Layer 5 of a small transformer language model trained on English Wikipedia (14 layers, counted from 0, width 128).
A neuron's activation on a vector x is GELU(weights . x + bias), where the dot is the dot product.
The model reads these tokens: " d" "ur" "ing" " the" "ir" " in" "v" "as"

The vector x that enters this layer's MLP at each token. A number n stands for (n - 500) times 0.0094.
0 " d": 420 536 211 315 341 517 543 532 547 477 510 536 635 576 578 420 507 429 607 574 322 582 497 505 396 549 627 449 570 583 525 428 510 422 388 409 426 483 275 526 608 415 483 471 510 364 760 425 473 411 432 526 505 387 528 268 370 604 607 482 511 480 626 594 628 558 578 564 440 369 529 455 735 480 370 620 491 513 670 336 592 248 452 652 495 489 418 517 539 506 493 536 881 744 400 352 457 450 657 546 332 479 616 660 392 446 411 532 465 586 590 429 531 616 724 550 489 534 440 540 445 572 505 535 574 482 368 435
1 "ur": 457 547 517 527 459 424 580 396 432 551 308 567 480 517 513 432 534 502 467 522 477 548 634 629 407 689 927 441 273 396 426 330 387 433 697 417 617 599 456 381 525 603 413 394 514 382 640 485 423 499 460 412 531 518 453 481 550 474 577 527 442 427 404 649 394 430 689 496 493 326 625 481 533 541 516 526 540 464 482 536 412 268 814 541 324 551 552 611 495 575 239 524 780 715 551 385 595 403 660 573 22 456 313 840 632 525 412 519 421 599 509 428 347 486 497 599 481 591 585 497 441 493 615 625 690 353 278 615
2 "ing": 471 505 615 423 624 330 586 504 429 364 563 560 488 461 511 428 698 448 355 729 427 632 795 518 603 554 496 555 578 397 499 558 322 535 261 392 425 209 448 577 463 699 404 628 568 345 578 556 469 548 234 701 594 438 563 559 339 276 641 401 396 306 441 486 749 346 578 386 484 594 494 374 650 571 600 340 656 539 483 348 545 501 469 575 404 479 566 612 622 488 593 725 584 817 453 523 517 323 443 376 411 380 611 513 524 512 453 338 578 553 494 290 534 606 547 501 566 456 444 352 462 474 544 560 629 410 568 444
3 " the": 395 457 394 489 476 413 575 496 477 524 653 545 475 592 511 383 588 405 585 622 359 673 249 495 623 442 867 593 545 706 392 451 566 479 301 402 436 554 341 443 484 439 527 392 459 373 576 458 676 496 427 423 591 520 397 534 542 448 514 498 500 443 592 438 519 447 484 567 389 602 399 434 803 578 423 554 252 470 535 489 598 496 249 646 471 404 413 770 661 594 543 554 553 756 407 554 481 465 527 447 273 462 507 408 416 454 527 483 565 521 728 542 439 623 776 518 323 485 351 470 572 571 353 345 539 421 479 556
4 "ir": 345 470 378 578 450 494 592 486 670 378 673 256 433 459 475 426 737 670 503 344 501 642 571 547 463 407 340 587 270 550 351 485 465 377 411 519 370 254 547 428 477 618 425 333 467 596 161 406 469 477 489 439 515 655 412 776 478 353 517 623 545 500 550 541 505 449 519 590 457 423 547 482 570 715 603 616 472 500 418 314 313 508 504 525 462 508 483 708 692 445 456 363 576 798 661 588 447 439 423 401 322 435 561 488 477 491 624 553 529 432 735 641 427 760 592 608 573 771 532 517 452 630 327 541 396 456 394 622
5 " in": 342 495 468 395 554 392 470 528 414 581 370 506 505 625 475 547 640 303 425 641 339 700 408 432 546 500 535 561 705 457 443 440 364 435 327 522 416 464 262 616 678 624 457 436 532 380 482 602 509 507 335 495 424 535 500 574 546 540 779 384 585 481 425 543 700 557 540 495 517 466 446 305 750 452 477 598 409 549 431 449 671 605 256 469 533 397 543 519 518 451 476 519 782 970 474 446 366 407 530 405 176 497 542 409 481 359 438 359 558 542 573 488 740 594 416 591 600 525 415 535 544 573 372 732 548 480 403 367
6 "v": 428 406 317 376 426 637 559 395 554 540 309 429 542 696 467 565 487 568 442 495 459 337 559 357 401 604 530 564 459 555 504 348 391 424 562 515 425 480 475 545 633 545 436 382 484 378 674 380 440 465 588 390 498 376 304 622 744 473 697 472 538 550 478 489 668 472 474 272 644 596 558 509 510 501 530 595 552 539 491 235 356 443 394 522 542 563 525 633 598 444 526 455 978 640 527 312 318 386 537 505 438 589 362 459 398 577 482 580 662 624 408 410 640 270 321 514 640 576 655 616 412 309 439 653 471 522 528 782
7 "as": 537 494 474 481 409 602 512 413 631 551 534 476 429 522 458 390 534 401 247 614 412 384 501 544 247 458 571 459 378 505 674 384 511 482 766 575 358 519 473 335 505 478 487 408 553 256 534 474 326 681 475 330 608 450 270 569 598 525 502 296 472 323 356 571 469 547 577 273 595 533 646 671 666 564 383 467 652 468 532 184 224 468 450 513 592 476 264 686 605 376 499 483 533 963 547 389 582 597 446 463 522 561 457 352 669 439 491 462 777 644 506 501 603 588 569 519 677 594 536 611 525 520 554 568 537 502 613 450

Each question shows the input weights of one neuron of the MLP. A number n stands for (n - 500) times 0.00089.

n205 (bias -0.372): 482 677 313 436 200 468 465 496 577 396 380 363 453 521 420 562 560 543 373 349 682 371 519 383 629 365 261 647 434 429 408 348 560 615 342 417 493 668 466 544 485 454 419 562 707 496 626 343 372 278 513 233 471 541 569 469 691 736 392 698 596 560 638 247 605 431 472 493 525 559 780 580 653 736 567 381 637 608 429 600 473 664 605 397 752 417 379 486 432 453 373 298 387 301 522 440 568 439 526 329 540 507 639 380 284 642 611 395 424 595 547 537 339 541 481 417 579 541 610 644 535 586 563 605 539 342 582 380
On which token does it fire most? 4 "ir"

n9 (bias -0.233): 623 619 531 413 436 467 454 307 540 518 559 565 580 517 464 576 425 669 566 500 465 335 398 556 468 582 484 517 363 497 622 547 728 612 336 473 682 470 274 749 479 480 386 562 483 525 613 628 500 384 619 558 528 560 569 438 397 727 493 340 611 333 426 446 507 631 395 556 250 647 408 545 404 588 609 481 449 586 532 442 586 682 565 672 528 483 416 621 550 327 698 408 352 450 334 554 797 325 405 581 548 473 683 560 172 552 568 500 400 234 521 627 422 681 419 388 317 582 691 346 460 504 430 438 517 437 694 459
On which token does it fire most? 3 " the"

n232 (bias -0.328): 764 647 614 565 596 482 439 699 471 473 470 390 573 474 383 466 380 405 560 530 489 652 561 583 489 231 308 507 472 602 425 531 430 618 433 474 648 533 465 687 641 445 710 778 702 578 554 522 470 253 340 582 470 665 575 277 327 423 333 500 514 460 310 482 437 316 624 435 474 329 515 519 562 694 404 535 511 647 515 507 746 661 481 584 639 656 368 613 695 207 521 538 377 340 634 648 496 397 469 496 563 504 654 381 412 571 283 429 534 575 344 385 419 450 427 439 467 261 451 158 391 628 333 496 617 713 725 500
On which token does it fire most? 2 "ing"

n210 (bias -0.241): 436 345 544 256 487 561 558 659 347 623 592 573 348 494 473 420 392 547 573 350 487 497 477 404 577 490 494 534 463 608 546 493 497 482 567 553 481 428 401 645 510 401 319 621 744 635 575 491 535 426 399 598 608 594 522 470 647 614 547 522 533 525 274 463 645 500 434 474 535 542 393 589 510 629 332 364 516 491 262 478 642 683 585 646 608 513 615 562 613 443 530 471 386 503 471 599 466 336 464 370 553 365 694 490 500 363 544 525 636 506 576 445 522 539 607 621 540 327 465 635 552 421 594 329 686 760 384 192
On which token does it fire most? 2 "ing"

n211 (bias -0.224): 708 611 392 477 572 417 367 423 513 520 497 597 512 619 434 507 428 701 510 562 402 426 470 573 362 657 554 500 642 506 566 479 730 433 328 657 604 432 528 517 581 425 574 407 381 575 507 536 573 268 440 523 367 327 460 595 507 507 359 420 778 432 642 523 411 344 346 663 497 416 412 520 677 635 517 497 585 357 514 519 579 461 484 329 497 665 539 545 555 437 428 422 169 329 425 765 633 556 531 655 635 458 297 524 266 470 549 335 398 460 497 432 403 680 568 434 588 452 507 538 432 469 399 318 691 590 559 424
On which token does it fire most? 3 " the"

n238 (bias -0.307): 557 437 534 627 429 343 721 517 663 496 503 467 541 265 389 639 554 203 497 520 765 472 511 639 419 426 411 483 430 591 594 658 593 533 474 340 430 524 231 623 444 443 507 469 514 343 507 534 614 602 365 428 645 475 472 837 447 557 507 441 533 513 611 473 565 673 301 479 459 521 341 469 468 584 620 567 377 652 450 388 364 385 610 278 496 527 594 406 615 576 471 404 476 325 563 468 497 573 479 628 527 531 545 149 288 507 544 297 510 531 503 504 601 511 479 559 497 632 493 805 678 575 504 342 439 490 483 231
On which token does it fire most? 4 "ir"

n22 (bias -0.280): 375 596 380 393 610 626 459 369 436 479 578 412 468 438 530 645 401 463 462 500 515 635 306 610 368 497 434 239 488 545 474 491 470 619 592 443 316 545 458 447 350 565 609 523 500 467 630 480 587 641 526 457 561 559 696 286 696 598 388 436 612 497 539 384 345 520 555 503 391 515 491 402 577 453 532 578 483 622 618 489 572 438 552 432 372 678 455 514 509 520 486 479 442 413 659 530 382 646 559 421 500 694 344 420 571 434 406 543 601 552 540 343 574 536 509 544 460 512 439 377 635 342 567 313 429 673 608 538
On which two tokens does it fire most, strongest first? 7 "as", 3 " the"

n23 (bias -0.396): 819 424 518 617 185 581 299 556 395 489 504 714 477 514 552 646 549 397 256 593 600 397 489 405 563 575 275 454 632 493 642 337 699 573 373 439 448 789 356 574 371 425 500 442 478 312 600 493 661 500 517 406 369 537 525 566 545 399 565 507 507 373 468 489 634 566 562 433 410 423 556 725 332 710 604 497 342 612 664 457 428 418 670 557 613 388 500 461 508 442 356 396 493 458 671 455 653 312 388 788 720 339 376 380 470 456 318 442 417 485 262 548 365 444 589 337 447 522 398 647 574 560 515 598 688 518 711 493
On which token does it fire most? 7 "as"

n150 (bias -0.323): 532 446 500 607 424 400 618 593 420 473 477 322 448 451 272 473 428 321 493 395 565 466 585 269 480 558 452 410 500 571 536 646 572 692 599 378 480 484 549 503 331 435 432 570 567 514 541 298 778 591 570 262 594 698 450 610 610 654 341 383 635 536 399 503 616 553 462 452 457 618 476 530 668 632 313 398 566 529 712 441 642 705 490 461 462 580 432 591 472 547 472 493 377 396 548 503 454 482 309 708 592 352 617 335 469 540 647 457 453 266 477 370 431 671 476 703 520 246 540 434 594 572 666 414 669 523 379 460
On which token does it fire most? 3 " the"